Layer 4 of a small transformer language model trained on English Wikipedia (10 layers, counted from 0, width 96).
A neuron's activation on a vector x is GELU(weights . x + bias), where the dot is the dot product.

Input weights of the MLP neurons that the questions are about. A number n stands for n times 0.0041.
n8 (bias -0.045): -35 -43 24 13 38 40 3 9 -20 33 -36 -37 32 12 -24 -36 4 6 -5 22 26 -65 -19 18 -16 -2 5 -3 -22 -16 -11 17 14 -14 -16 37 -27 55 -14 6 13 55 -1 -29 14 -11 -27 -23 41 50 -33 -30 -24 -27 9 23 -19 12 -3 15 -30 39 15 -13 -19 67 -15 25 -32 -7 -48 18 -10 -3 27 -17 21 -20 14 -25 -2 -43 -13 -34 4 -55 59 18 61 20 3 53 -13 29 34 11
n13 (bias -0.058): -26 -17 66 -16 19 -14 -3 27 -37 2 -51 -22 25 68 47 -22 10 -8 -8 20 9 -53 -13 -52 7 46 20 -24 17 5 -26 -58 54 19 -8 -5 -42 29 -20 25 59 12 38 -57 21 29 -20 -28 45 27 -27 11 32 -21 -33 33 -7 8 44 -32 45 -21 37 30 0 17 -43 -41 5 -49 39 -2 -46 31 -16 -40 19 -8 -3 -24 41 15 -20 6 5 -21 -26 4 -4 -22 -8 -44 11 -46 0 -70
n29 (bias -0.045): 6 64 -33 30 -15 12 -9 23 -16 -15 -52 -31 16 19 38 -5 -39 -34 7 -5 28 -47 -20 -1 -53 31 30 -9 -55 19 -9 -20 6 -2 -1 -27 29 0 1 -13 6 -22 27 -19 9 -10 19 -65 34 14 -37 26 8 3 -6 54 -6 28 17 -5 -17 -8 -1 5 5 -28 2 -7 48 45 -12 7 -66 30 2 43 40 -1 8 -17 15 -20 -42 39 -16 11 -26 45 13 24 13 -5 -36 -11 -26 -15
n60 (bias 0.000): -70 11 6 21 31 -15 7 19 -2 17 -14 35 14 -22 6 27 -30 -19 1 10 12 -13 -2 -35 -22 11 -5 30 -10 -28 -25 16 -10 -35 13 35 17 -10 -64 -7 -19 29 12 -89 4 1 36 -27 56 -16 12 18 9 -35 29 -12 -27 -34 68 -25 -24 12 18 -16 -25 4 4 -3 -34 -7 -7 14 -53 14 -7 40 59 3 8 3 30 -20 -11 -4 18 31 -2 16 30 -32 17 -7 30 10 -3 -4
n80 (bias -0.022): -50 16 16 -4 12 27 21 -22 -26 52 -18 -18 19 -4 -7 -24 -39 -25 14 -10 32 13 -35 25 -15 -20 -11 5 -33 -12 11 35 -31 -22 27 8 1 22 -24 3 -28 33 2 7 27 -75 -44 -34 -5 -8 -12 13 -16 28 9 35 28 -11 21 -10 7 -47 -37 19 35 16 16 -4 -13 -9 -39 -16 17 1 21 1 12 15 5 -39 5 3 40 -12 20 -8 -1 20 31 13 -39 -28 45 11 0 -20
n94 (bias -0.048): 21 -1 8 -55 22 -74 -8 52 -9 -45 28 -37 43 39 22 36 -53 -24 23 -16 51 0 -22 -25 -94 -14 37 -6 15 -5 -16 -38 -17 1 -13 23 -2 -15 -12 -1 23 57 14 -6 5 1 -28 -2 -8 68 -12 2 -33 -90 4 34 14 -28 14 9 3 -28 -7 26 -19 54 7 -20 5 -11 -23 -6 17 20 -3 -27 -5 7 22 -37 -4 -5 21 19 39 14 49 -7 2 3 6 -17 10 32 19 39
n97 (bias -0.041): -24 -8 38 -9 22 -34 13 43 -50 10 -45 2 4 -23 -13 4 37 -32 6 57 10 -14 0 24 -2 -37 19 22 15 -55 -19 -32 10 -21 -1 12 5 60 -28 9 2 -41 -25 -24 -17 -42 -5 -31 -15 22 -14 3 60 -7 -33 12 47 -7 -8 8 7 41 44 17 -14 12 -29 -16 48 -51 3 5 -7 64 24 48 15 9 18 -6 -23 -22 -1 7 -6 -7 19 52 18 25 -25 -5 -20 -20 18 -41
n106 (bias -0.034): -19 -59 10 -16 -17 -10 -12 44 -19 -9 -11 11 0 10 -24 -26 13 -39 -52 30 -19 -7 -34 -23 32 -16 -13 1 31 -21 -32 51 23 33 -11 -48 -78 10 -21 16 37 5 -21 28 27 -17 18 -38 -6 2 -27 6 4 -11 -2 11 50 -28 53 -54 31 16 -8 74 -44 19 -4 -27 -9 -11 -2 31 -4 22 -20 36 37 10 11 -25 -15 35 15 9 -25 -7 6 38 43 32 -36 12 -23 32 4 -46
n116 (bias -0.029): 23 -26 4 -4 4 0 7 -41 -48 15 35 -47 2 18 -8 -66 -34 -17 -10 37 0 -33 6 -9 -31 -18 -14 -32 -30 -18 18 29 27 -25 80 5 -7 -42 -24 12 19 61 -5 -26 11 -17 -35 -16 38 38 31 4 21 19 42 22 25 -30 6 -22 15 26 -34 7 -6 -16 -4 25 38 -43 -30 35 -38 5 24 18 49 66 -11 -12 3 -5 -15 -30 32 -3 -29 59 -5 9 -2 -3 12 32 -30 30
n126 (bias -0.041): -29 -53 -11 -13 9 41 -9 7 22 -10 13 -41 7 -6 9 -18 8 10 -34 8 26 -19 -67 12 37 -2 -13 9 58 -1 -17 -17 11 -15 -4 -9 22 -43 -12 36 13 14 14 1 -26 -37 -9 -47 23 55 -4 -2 -31 -24 33 -26 1 -11 0 -1 -9 10 19 29 -1 8 17 -12 8 37 -7 -14 12 14 6 4 28 4 -11 -46 -18 -24 48 10 -26 -27 -14 -1 10 -5 38 47 -28 40 -5 55
n129 (bias -0.064): -12 -72 13 6 75 -14 19 22 -27 -1 13 -4 39 -10 -21 23 14 -14 -44 56 21 25 -16 9 -8 41 65 -21 21 1 -5 -50 67 20 -13 -40 -4 26 -27 15 -16 56 9 -5 -20 -14 25 -22 12 48 -11 -1 42 -22 25 15 -7 -43 11 -32 -23 19 -24 46 -32 10 -16 -75 0 -4 -15 3 -4 -4 -69 -16 -20 60 36 -11 1 -8 -2 -15 -23 12 7 40 27 0 21 63 1 -44 -39 -49
n133 (bias -0.037): 26 8 8 12 -4 24 26 -2 -62 -37 33 -78 7 4 26 -14 -24 -34 -3 9 51 17 -28 2 13 14 32 -15 0 -32 -20 -31 -23 -24 -8 -36 4 34 15 -9 14 32 -8 -18 28 -22 20 -20 65 -13 -12 4 -2 29 -6 21 -8 30 9 -26 -47 8 -24 3 -39 2 -5 -68 7 2 29 -6 -5 45 -28 49 48 20 12 -4 -18 -6 28 60 -33 -26 -32 -35 -29 7 5 20 2 14 31 17
n147 (bias -0.027): 32 -35 1 -7 25 9 18 15 -37 2 25 -28 25 -1 -32 -4 -20 -55 -23 1 23 -26 -15 41 -26 -15 12 4 12 30 -8 -7 17 -5 4 -23 -59 -23 -17 13 -34 21 -23 -30 52 -50 -5 12 56 50 -36 1 -19 -19 44 10 0 -92 37 -69 -40 -10 -1 -2 -12 -23 11 -9 37 35 -30 42 -16 -26 23 51 8 -3 22 45 4 -38 42 18 -13 36 15 17 -8 -30 -63 -2 -30 -4 18 86
n151 (bias -0.032): -51 47 3 -3 -7 -10 32 -13 -3 12 -23 -26 30 -36 28 43 -33 -28 26 -1 7 -59 -4 5 -10 0 4 -4 1 -12 -12 2 -32 -2 -7 -25 2 9 -35 34 16 22 41 -45 88 -31 21 14 17 62 42 -6 -8 6 25 27 -5 -25 -4 24 4 5 5 -25 2 22 -71 -3 -21 42 -31 -19 -7 -1 16 74 -45 34 -6 -34 30 2 -30 -9 -48 14 -33 15 7 -3 29 11 -52 -10 -1 19
n163 (bias -0.042): -17 -2 -18 25 23 -4 -27 39 -26 -10 -26 -84 -15 29 42 23 -33 -1 20 25 48 14 -17 22 -11 28 20 -33 -65 -80 32 34 6 -34 9 -18 11 16 -12 9 -48 5 -6 -26 -17 1 27 -68 22 21 -41 5 -12 19 -14 40 18 -26 28 -28 -34 36 8 53 -21 36 0 14 4 -11 -24 16 -35 -58 23 -8 -7 75 -1 -17 19 -5 42 -23 16 -3 -7 40 -3 12 -26 -6 -48 56 -36 -5
n190 (bias -0.021): -13 -14 -7 -3 -56 -8 4 0 3 6 -28 36 -14 41 -12 1 -1 22 -84 14 4 -37 10 28 -22 14 39 -1 -20 -26 13 1 -26 3 -6 -26 7 17 15 6 4 17 32 -17 16 18 29 -43 45 0 -24 14 -13 16 -11 60 23 18 48 -17 -1 29 3 -31 -8 3 -5 5 12 -32 -29 -13 10 -2 3 11 -13 -13 8 -45 7 -10 -49 -10 23 -45 3 18 -12 -30 33 52 -20 27 12 21
n202 (bias -0.035): -27 -7 25 -17 -30 -31 28 28 -7 50 48 -29 12 62 11 -20 35 -16 -40 34 4 17 -43 26 -11 21 17 -42 33 -46 29 -3 59 -21 -37 -14 20 9 -25 -12 -17 -15 -1 -16 -3 -36 2 -18 21 26 -10 14 8 20 50 66 25 -41 -3 -30 -11 6 50 17 -13 3 -15 13 58 22 -38 11 -10 -24 -25 1 -59 22 23 4 -11 -13 20 -6 -12 -17 2 28 -4 31 31 7 -8 -40 -52 -19
n203 (bias -0.035): 9 29 -22 11 14 39 11 -37 -28 1 -12 -43 -4 -51 40 33 11 6 19 20 2 12 10 13 -55 -5 25 10 1 -24 14 7 -23 -20 -3 -29 -33 -2 -18 -7 36 41 30 21 23 1 -1 -11 31 5 -2 68 5 -12 31 -13 30 18 39 -38 -23 16 -12 -12 30 33 -58 -4 -5 16 -37 -15 -34 29 24 -16 0 15 -8 -37 17 -42 16 -3 24 6 -21 42 29 -23 -1 7 47 -12 -18 18
n209 (bias -0.043): -9 -9 2 -42 33 -49 3 24 -28 23 -47 -36 14 38 -25 22 -30 13 55 24 19 42 -12 48 -1 -5 -10 -27 8 11 -19 62 5 24 35 7 -49 -7 -25 6 -8 33 14 -8 39 8 -25 -22 -21 -13 -28 8 31 -14 -9 38 9 19 -20 -14 10 25 6 6 8 19 22 -35 -7 -37 23 -37 -30 30 -13 20 41 -3 -1 -34 -11 12 4 -9 0 -15 -6 18 2 -50 6 16 1 16 20 -60
n210 (bias -0.039): 2 -63 12 -9 21 29 -11 12 -44 -36 -35 15 -4 15 -12 66 -52 21 -16 8 26 0 -10 2 2 -1 42 -76 53 -4 -25 3 48 5 37 -25 -6 18 -66 20 51 2 27 -11 26 4 36 6 57 -11 13 51 35 -15 -43 47 -14 1 -13 -36 14 -10 -40 -13 -23 6 -14 4 29 12 28 2 -5 -20 -4 16 -34 -6 -5 12 -45 -40 -24 -1 -31 -6 -10 -26 -38 10 -10 14 -16 -8 17 -23
n252 (bias -0.024): 8 57 27 3 -30 13 1 -5 -10 -14 -10 -5 -18 4 16 14 -20 6 -14 -2 -5 -13 -43 -16 13 33 61 -58 2 26 -28 -30 13 -5 10 2 6 16 32 -13 3 43 29 6 11 -53 -37 -9 19 2 -6 16 -46 -1 -9 15 -24 -1 3 -36 -31 35 -24 5 20 41 18 -30 10 24 -14 -27 -17 44 4 -2 -6 35 -10 -24 32 -32 -5 41 -68 -20 -69 73 -4 -28 -5 30 6 -14 20 57
n271 (bias -0.047): -21 34 35 -46 -33 -10 25 34 -27 -21 -35 -33 22 49 14 28 2 -35 4 18 6 -15 39 -11 -17 -13 -9 -30 -29 -58 29 -5 12 12 36 -7 -78 31 17 -5 -4 27 22 7 1 -42 25 -27 41 10 -29 3 11 -26 -33 34 63 0 25 -4 19 7 37 30 -3 -27 53 -27 -14 64 2 83 -12 16 -46 -22 2 14 6 -45 16 -1 0 -7 2 -50 -15 57 17 -42 7 -21 -3 15 -46 -2
n284 (bias -0.027): 19 -15 33 17 35 -14 39 -32 8 -6 22 8 4 -7 -28 -19 4 -34 -34 -10 29 4 -38 -7 19 -3 53 30 -10 34 -27 16 -2 6 55 -17 -5 47 -36 39 53 9 4 7 16 -57 8 -18 -13 17 -7 49 -19 1 -9 -15 -11 24 45 -23 -1 29 14 20 -7 15 21 -61 -12 -57 20 -24 -17 -28 -29 15 -3 18 -19 -10 -42 -1 -28 -58 -46 -3 -26 8 41 -31 -8 3 -21 51 12 -6
n289 (bias -0.026): 29 7 35 -19 -16 -57 -22 -17 24 -2 6 -40 -28 8 29 -29 9 3 -50 -18 18 -19 6 -19 8 -3 31 -5 -39 -31 -39 16 9 22 20 5 9 4 -47 21 13 -20 11 1 79 36 -18 -5 34 36 -6 19 19 -45 17 5 33 -31 -6 -6 -33 21 -37 35 3 40 -24 -40 5 18 49 38 2 7 -2 -5 26 30 21 32 13 6 35 9 -2 7 -1 39 17 -37 5 -8 -26 -2 -57 28
n295 (bias -0.027): -31 -37 5 -2 12 5 12 2 -25 -4 -22 -25 4 23 22 -48 -55 1 -23 -14 -22 -19 -17 33 -64 7 4 -24 -1 35 6 4 -12 23 -25 16 -24 -43 5 -4 48 -2 44 15 33 1 12 -31 30 -5 1 43 4 30 -23 24 43 -67 15 -11 24 9 3 13 -23 -23 2 9 1 60 -16 27 -17 17 12 10 -5 22 1 8 20 0 1 32 0 25 51 -23 -18 12 -23 -14 -28 30 -1 22
n311 (bias -0.036): -40 -19 15 3 -5 -31 -21 -35 -26 57 -4 -19 -1 69 -10 -2 -19 -29 -38 -2 36 -49 23 25 -25 12 -45 -13 -20 -2 40 -51 -4 15 10 -17 9 18 -33 9 -43 -31 0 -31 2 3 15 5 23 -36 -24 1 -18 -12 8 2 -2 -28 46 19 -15 -3 -26 4 -12 16 10 -40 -2 -25 32 -23 -16 51 48 37 46 2 32 -14 -3 2 -4 -6 2 10 26 37 13 35 13 -13 -4 20 15 32
n319 (bias -0.027): -25 -18 10 18 -21 -1 15 -2 -14 22 51 1 31 34 -37 18 5 -74 -7 7 28 -10 7 32 -33 -14 -14 -36 34 -29 -27 6 40 -40 12 27 19 40 -38 16 49 21 -33 -8 20 -47 -34 23 -29 -17 -16 53 -10 15 -35 -11 -11 -39 -1 -13 33 9 -21 -39 -11 49 -6 -20 -28 12 43 14 -51 40 -23 9 19 0 20 14 -51 -6 18 8 -6 -1 12 -7 21 30 43 -33 22 8 13 -35
n320 (bias -0.043): -9 25 2 -30 36 -22 23 14 -21 -55 -41 22 27 14 -22 -13 -8 -20 -12 55 -13 -27 -3 16 36 -9 67 -32 37 41 -14 -45 26 29 21 -19 12 7 -48 0 -26 42 -59 -20 18 14 -7 0 24 -3 -32 61 -9 -37 15 7 -25 7 7 3 4 39 4 5 -6 -4 45 -17 0 -37 16 5 -54 -17 -26 17 -21 -10 2 16 -34 37 41 -3 -57 43 -12 24 -19 -12 18 33 -5 37 -12 -46
n375 (bias -0.047): -29 2 -2 -38 45 35 -12 -21 -10 34 -28 -11 14 5 -12 -38 -76 7 -20 22 5 -12 -40 14 -24 19 58 16 8 16 -22 2 19 3 15 10 -48 12 -14 16 8 -48 46 2 6 -23 -5 -49 37 31 -3 -13 -6 -3 2 9 -6 27 10 10 -5 45 6 -24 -50 -14 23 -40 -48 31 15 -3 -8 49 8 24 -3 -4 7 23 34 -3 11 -27 14 -17 7 27 -39 -28 -52 9 -12 30 28 37
n382 (bias -0.024): -55 -4 21 -10 11 -10 -4 15 20 11 -2 -53 -33 34 22 16 -22 -15 -9 50 -21 -78 -4 -22 17 17 3 -7 28 -26 -4 -18 -10 -25 34 -24 13 25 -22 2 -8 -6 14 17 -14 22 27 3 20 -57 -36 11 76 -50 -13 -35 30 -18 -20 18 0 -9 8 -6 33 25 15 -4 74 46 -9 7 -2 -22 6 3 6 -14 6 -31 13 11 71 3 27 -9 5 22 -14 26 8 -44 -51 37 -3 -17

Each question shows a token from some text and the vector x that enters the MLP there. A number n stands for n times 0.066.

"d": -17 -4 7 -8 -13 -3 -10 22 -4 -11 -3 -2 -18 -8 -21 -13 -4 -18 32 -26 4 34 22 16 -14 -20 -6 -1 8 -13 42 19 -9 -8 -19 -11 -18 -40 15 -20 -4 29 -10 37 -12 6 3 0 -13 -4 17 -2 7 15 -2 11 27 50 3 23 -1 -35 16 -5 23 -11 9 33 -32 -6 -23 -32 42 1 14 9 -6 -15 -27 14 20 -4 21 -15 -4 -23 -26 16 2 2 6 -19 15 9 3 20
The neuron with the highest activation: n80

"Y": 5 2 34 9 -42 10 -11 -25 46 -14 9 29 -1 8 -25 -1 31 10 -34 -19 22 25 -20 -6 29 -1 17 11 1 4 2 -7 -12 15 4 14 -8 -10 51 -39 -1 -12 -2 19 3 20 0 10 -6 -7 -14 -23 -7 8 7 -30 -23 -9 19 -24 -24 -17 -5 -29 -4 -6 18 -8 -2 7 28 7 3 -12 -14 6 -2 -18 11 1 8 -3 -30 13 30 -1 -8 -34 -1 8 0 -4 19 -19 39 1
Which neuron fires most, and how strongly? n190, at about 0.74

" b": 19 23 -5 -1 21 12 11 4 10 -8 -20 -18 6 30 0 26 1 -4 2 -17 14 -11 11 -7 1 -23 -23 -12 9 1 -26 -1 -6 6 -6 0 -5 -3 19 -74 4 -31 -7 7 0 13 18 18 -2 -14 9 -12 0 17 -10 -25 30 16 -42 49 -1 6 -9 7 28 -40 9 -30 -18 13 8 15 24 16 -4 -10 10 -2 -21 3 -15 19 -9 -2 21 12 -5 -5 -21 -10 0 14 -6 -5 21 16
The neuron with the highest activation: n271

"u": 43 1 -32 5 -6 -19 -4 5 -20 -28 44 -21 -22 23 -17 -18 4 19 -13 -21 -14 -1 42 -14 1 17 -27 -10 -6 17 -17 -1 14 -3 17 32 -16 -27 -7 -42 22 24 -8 7 1 47 2 5 -18 2 43 5 7 -9 12 1 -1 21 -3 -3 4 1 7 -4 1 -6 13 20 10 11 14 -16 11 -29 -24 -16 13 11 0 23 -1 -6 -27 13 7 5 -19 -26 -10 -27 -8 16 -10 17 1 9
The neuron with the highest activation: n116

" ch": 21 34 -32 26 4 7 14 11 19 3 -8 0 26 1 0 15 0 -21 8 -8 31 15 14 6 8 1 -11 24 -4 10 -12 17 -21 -18 -24 21 1 20 10 -59 -18 -41 10 -5 -18 -1 12 -2 -12 -2 16 0 12 -8 1 -16 -12 0 -34 27 15 10 21 0 25 -40 8 26 13 23 9 8 17 8 4 8 5 -13 -49 -11 -29 -11 -15 17 -7 -16 -33 -11 9 0 4 6 -13 -20 0 -24
The neuron with the highest activation: n29

"s": -7 -13 8 -14 16 10 -41 13 12 -21 -31 29 6 -33 -36 4 32 -4 -8 -2 7 2 -9 15 6 -1 -26 2 16 14 -8 -2 22 3 -9 -6 18 21 55 -42 -10 1 0 24 -22 -18 18 27 8 17 27 -11 1 10 5 -18 -2 -5 -10 12 2 15 -21 24 -13 2 -15 15 9 -40 7 -7 11 17 11 -24 -14 -23 -15 18 8 -7 7 8 0 6 -27 -14 16 -14 8 15 34 -8 -13 -30
The two highest activations, in order: n129, n97

"iv": 9 8 31 31 -7 -2 -24 -17 25 -10 18 17 20 10 -18 -25 26 13 -22 -5 -14 -12 24 19 -2 13 -29 -9 -5 26 -16 -8 27 -10 -39 24 -10 11 42 -15 21 26 -5 15 -8 16 -6 9 -10 -6 -10 -17 4 -17 15 1 6 -3 -29 -18 33 12 -6 -11 16 8 35 21 11 -23 -9 -25 20 -5 -3 5 -2 -19 -39 -3 19 -10 -18 16 -16 -50 -8 -4 -7 -21 -17 6 11 1 -10 14
The two highest activations, in order: n252, n190

" defeat": -10 8 -3 26 -12 -3 -15 5 28 -15 -16 26 0 -24 8 3 -1 4 19 -9 -21 -31 45 13 5 -34 -18 21 -16 -1 -10 -3 -13 10 -5 33 -8 -26 29 -27 -9 2 2 -15 -19 23 0 19 6 1 12 -18 -10 -22 11 4 11 15 -23 16 -11 -4 13 11 26 5 -5 46 22 25 -18 -12 -3 10 5 19 15 -26 -52 -9 -33 -13 -12 6 -9 -14 15 -26 18 19 29 -11 -1 2 9 11
The two highest activations, in order: n8, n151

"ally": 5 3 13 -2 -11 9 -5 -7 8 -1 -14 41 -34 8 3 -41 19 2 24 2 -5 1 6 13 3 -47 -11 2 10 11 24 -7 0 10 22 24 -12 -21 11 -45 1 -19 -2 -6 4 32 -19 -7 -18 -1 11 1 9 -1 -26 -12 2 -4 -19 1 0 -22 16 7 29 -11 -8 -9 12 28 -6 26 29 -28 31 8 -8 -22 -22 8 -9 4 -3 47 -12 4 10 -38 4 22 -9 -10 10 -8 6 -1
The neuron with the highest activation: n295

".": 13 7 4 -7 -4 16 -9 8 6 -17 4 20 -17 10 23 3 38 10 17 -15 -19 -5 15 3 11 -27 -22 -9 25 -1 25 15 24 37 -11 18 24 -15 10 -48 -20 4 10 -16 -14 -27 11 25 -38 -9 7 -2 8 -20 -13 -33 2 -3 7 8 -2 -15 -12 9 -3 23 5 -21 -9 -2 27 6 -1 -3 -18 12 31 -29 -32 -15 -9 -2 19 -6 17 -25 -18 -3 -16 24 -3 5 -10 1 4 11
Which three neurons fire most, strongest first? n382, n126, n319

" president": 8 -1 -25 12 -18 7 -6 -14 -3 3 5 1 -6 -19 27 0 16 -7 20 8 -35 -30 19 12 1 -17 6 33 -3 -8 0 -4 -20 -12 9 31 49 -5 43 -33 -14 1 4 -21 6 17 20 7 0 -11 15 -19 -13 2 9 6 11 24 -24 7 -5 4 -6 -32 -3 11 -14 37 -1 27 -30 -22 13 -25 28 14 5 -18 -53 14 1 2 -27 21 -6 -2 -3 -13 6 32 14 -19 -7 12 -9 7
The neuron with the highest activation: n151

"ly": 8 14 20 9 -10 7 11 -16 23 -5 -8 37 -34 -9 -2 -38 20 -5 16 17 -6 0 18 -9 -2 -40 -30 2 -4 22 14 -8 23 11 23 18 -12 -21 -17 -38 -2 -10 -3 -15 13 35 -17 7 -24 -6 19 -2 20 -10 -31 -8 4 10 -30 0 -14 -22 14 15 37 -9 -15 6 7 4 -2 20 36 -16 19 4 -9 -20 -5 24 0 6 17 38 -22 10 8 -27 -16 12 2 -3 -8 -14 -13 -2
The two highest activations, in order: n289, n382

" ": 10 9 4 -12 7 25 -9 -9 6 -13 1 9 -8 -14 5 14 15 9 23 -5 -4 -29 -17 24 4 -4 -22 2 25 10 4 -5 6 -10 -15 -14 6 -20 36 -22 -5 -29 -15 15 -5 9 -4 -2 -15 13 -2 -21 9 -13 22 -6 -11 19 -21 -6 -3 -4 -5 18 16 -25 4 22 -11 0 17 13 13 25 13 7 51 -8 -67 3 1 -20 -9 -19 -11 62 -3 0 -38 -8 -12 8 -6 -5 -1 24
The two highest activations, in order: n126, n147

" would": 29 21 2 -1 -10 -8 -10 20 -6 1 -31 25 -36 29 -26 -19 18 -2 16 -22 -26 -23 39 12 20 -23 -1 -4 11 10 15 -2 -6 38 3 2 -6 -2 19 -26 -33 -31 4 -32 11 10 4 6 -13 -22 -8 -29 29 -3 6 17 17 19 -7 0 16 -16 20 11 -3 12 -10 16 -12 25 -6 5 29 -13 26 -3 4 -38 -25 6 21 -9 -12 24 -10 7 1 -12 22 -11 1 -19 5 -16 -4 -13
The two highest activations, in order: n271, n13

"ut": -3 6 -6 -1 3 10 -5 -12 28 -10 -2 -14 15 -15 12 -40 9 15 -12 -22 -15 27 1 -14 -4 8 -15 -6 -29 21 25 3 35 -5 -8 20 26 23 11 -37 1 -26 -6 7 -5 14 -9 -13 -42 9 -11 -21 10 14 11 18 42 40 -24 27 4 -9 25 -1 16 -32 5 39 -16 -13 -33 -11 19 -43 21 -1 -4 -6 11 -1 -22 -1 -13 -9 13 1 1 -24 10 -12 2 3 -11 14 14 9
Which neuron fires most, and how strongly? n8, at about 0.26

"our": -43 -1 12 12 -17 -19 -31 15 -33 -16 2 17 -6 8 14 -12 2 15 20 -27 -19 9 14 10 27 -18 32 21 4 -7 -10 13 9 17 -10 1 25 28 26 -24 -19 33 -29 13 -25 21 23 8 -22 -15 35 -10 -31 -17 12 -10 -10 27 -7 -2 -15 -19 0 21 -12 -15 28 1 1 -3 -1 -27 10 -17 2 22 -28 3 -26 -6 -4 16 -3 -5 13 9 15 -40 -13 -6 -10 -5 26 31 23 16
Which neuron fires most, and how strongly? n320, at about 0.67

" run": 8 10 32 16 -8 14 7 27 20 8 -21 19 8 0 25 0 -3 26 6 -17 -14 -24 26 15 1 -21 -5 10 -34 -4 -3 -29 -16 13 1 -4 9 -26 36 -40 4 -31 5 -12 -15 13 12 7 -14 -3 -16 -25 -3 -2 0 9 -22 28 -35 35 10 -23 10 25 22 -19 7 44 1 19 -16 2 43 -8 7 7 3 5 -44 -15 -14 -5 -23 2 -14 16 11 -9 1 -4 20 -6 -23 -23 7 2
Which neuron fires most, and how strongly? n29, at about 1.2

"ing": 2 15 11 -6 -11 -1 8 -15 10 5 -36 1 -21 -16 0 4 -3 13 14 -5 -13 12 17 13 -15 -65 -36 -1 -23 -5 16 21 2 32 8 20 5 9 6 -41 6 -19 -6 -12 -19 15 5 14 -27 6 30 -7 2 18 6 8 1 7 -28 -20 11 -10 10 15 14 -6 -12 36 0 12 -21 12 -2 6 17 12 -2 -2 -37 29 21 -8 -26 0 10 6 -5 -12 -3 19 -13 -14 18 5 13 25
Which three neurons fire most, strongest first? n116, n295, n80

"ev": 21 -15 -7 -2 -16 17 -5 -8 -8 -19 9 -2 3 5 18 -21 7 13 -13 5 -22 -5 -4 37 20 7 -48 -17 -21 -33 10 13 -24 3 12 4 -8 -23 38 -29 11 -11 -8 14 9 1 -5 -1 -18 -9 2 -12 34 34 -2 -17 12 47 -4 26 1 -12 11 7 29 -25 27 30 -7 17 10 6 -6 7 27 -54 20 -8 6 -9 7 5 -25 -6 3 -37 -1 12 -4 2 -29 -16 17 4 3 1
Which neuron fires most, and how strongly? n271, at about 1.7

" made": 10 -8 12 -6 -19 15 -14 22 0 -8 -35 11 -3 24 10 -22 22 6 33 -6 -26 0 33 -5 5 -32 12 3 -22 -9 20 10 -19 5 11 12 41 -4 12 -26 -13 -13 8 -11 5 -14 25 15 -40 -27 6 -20 17 2 -12 3 8 11 -4 -9 14 0 29 14 6 -25 -2 36 -20 37 -16 15 16 -20 3 -14 8 -13 -17 -5 -13 0 -8 20 0 10 -18 5 29 12 2 -40 7 -35 14 -16
The neuron with the highest activation: n271

"n": 16 9 -3 5 -10 -13 -13 2 29 -39 29 3 -21 -34 -23 -7 28 6 14 -2 1 21 9 42 2 21 43 -2 -36 12 -27 26 11 4 -20 -13 -9 -2 11 -45 -5 15 2 14 -18 4 11 40 -6 -7 -2 8 19 18 -2 0 -31 -14 -24 13 14 -9 15 -24 -7 -10 -10 -25 10 3 -1 -6 19 -1 -7 0 19 -15 -19 -11 -12 10 22 -25 0 -1 18 15 -9 13 -29 17 -10 -1 -13 11
The neuron with the highest activation: n129

" under": 12 10 -5 -16 -7 -7 6 -8 29 0 -15 7 -9 -14 -4 -23 32 -6 32 1 -12 10 10 -11 -10 -20 14 -11 10 -17 20 -30 -22 23 3 12 34 8 4 -30 13 -2 -1 -14 -12 16 6 44 -20 5 20 -12 -11 28 -10 -18 5 -10 1 28 -2 -20 10 -11 -2 -8 9 -22 -25 -2 -20 -21 6 36 5 0 15 -22 -53 30 -4 -3 -8 21 -7 39 9 -2 14 27 -5 1 -31 -8 -21 26
The two highest activations, in order: n151, n97

"-": 44 5 4 -7 20 1 12 -24 18 -11 10 -5 3 -19 -9 -7 13 -1 13 -12 19 6 -12 15 -2 -16 -33 5 21 4 1 21 1 13 -5 -15 -19 -21 21 -54 5 18 1 -19 -30 13 4 15 -49 -18 -17 -23 5 -16 -7 -19 -16 5 1 2 16 -25 -20 29 -13 -13 3 32 7 12 12 10 -5 29 29 -11 22 6 -31 9 -12 7 11 25 -15 9 -10 8 -22 22 9 -13 24 -7 -10 29
The neuron with the highest activation: n116

" New": -15 16 16 5 -5 -18 -9 -5 32 6 4 15 -15 -7 -19 16 6 -9 25 -28 -20 -8 13 3 -26 -26 16 23 -18 14 -13 -27 -2 17 -25 -19 22 2 2 -64 12 -52 15 13 -2 -24 25 20 1 17 16 -4 -3 -6 9 21 -49 -10 9 20 -6 -6 -17 0 4 -13 6 23 -16 12 4 4 1 -35 12 16 -14 6 -17 24 -24 4 5 13 11 8 12 7 6 -2 16 6 9 16 16 21
Which neuron fires most, and how strongly? n151, at about 1

"da": 26 -17 19 29 -31 0 -25 -41 15 -14 15 -27 -38 -11 -18 24 -5 48 8 14 -22 2 7 -31 26 1 -16 6 18 16 10 15 3 7 5 14 -20 -39 28 -40 -14 -14 -11 20 16 7 -10 19 22 -11 21 -7 -3 17 21 -14 1 35 12 12 -20 15 -2 -15 -16 3 33 6 -2 -10 -9 -6 8 -12 -19 -22 9 -17 -35 0 17 11 -8 21 1 7 -27 10 -7 21 -9 -5 2 11 2 7
The neuron with the highest activation: n252

"es": 13 -22 5 -27 1 17 -26 3 6 -24 -14 23 -9 -33 -7 -17 27 6 9 0 -13 14 -15 -12 38 -10 3 0 -32 13 -5 4 2 7 8 2 -13 -10 0 -53 29 22 -23 -1 -23 -20 10 3 9 -11 22 -5 20 20 -6 23 9 33 17 8 1 2 14 -21 -22 -2 6 18 -4 -16 4 -14 1 -9 -10 11 2 27 -31 24 37 -22 -26 16 6 29 2 -14 -5 16 16 -11 31 -20 4 -35
Which three neurons fire most, strongest first? n210, n60, n13

" of": 16 4 -2 -15 10 7 -8 -19 -6 -4 -7 -12 -19 23 -22 8 34 -17 13 18 -4 19 -3 -8 -23 -65 5 6 3 -12 15 25 -17 29 -12 21 7 2 -6 -37 28 -4 -26 -5 -11 7 20 23 -22 5 7 -7 -24 -14 14 -4 12 -19 -17 11 2 -2 7 10 7 -7 17 11 -2 -13 -28 7 30 5 9 16 -4 -20 -25 27 -5 9 14 22 18 11 3 -26 12 6 -29 -1 3 7 1 12
The two highest activations, in order: n94, n147

"tic": 17 -2 5 19 -12 7 -17 3 -19 40 6 -16 5 -36 -15 18 -7 8 39 0 -21 21 -14 16 -22 -27 22 31 -14 21 -4 -1 5 -6 2 -4 2 -16 26 -18 -12 5 0 29 2 -7 5 8 -26 15 29 9 -36 16 17 -23 0 27 3 -8 -14 -10 -2 -17 -15 -29 11 44 1 16 3 15 28 -21 -4 -25 -5 -39 -8 34 1 -18 9 8 19 -13 -10 -21 -9 17 -20 -20 9 -3 36 -20
Which three neurons fire most, strongest first? n80, n147, n203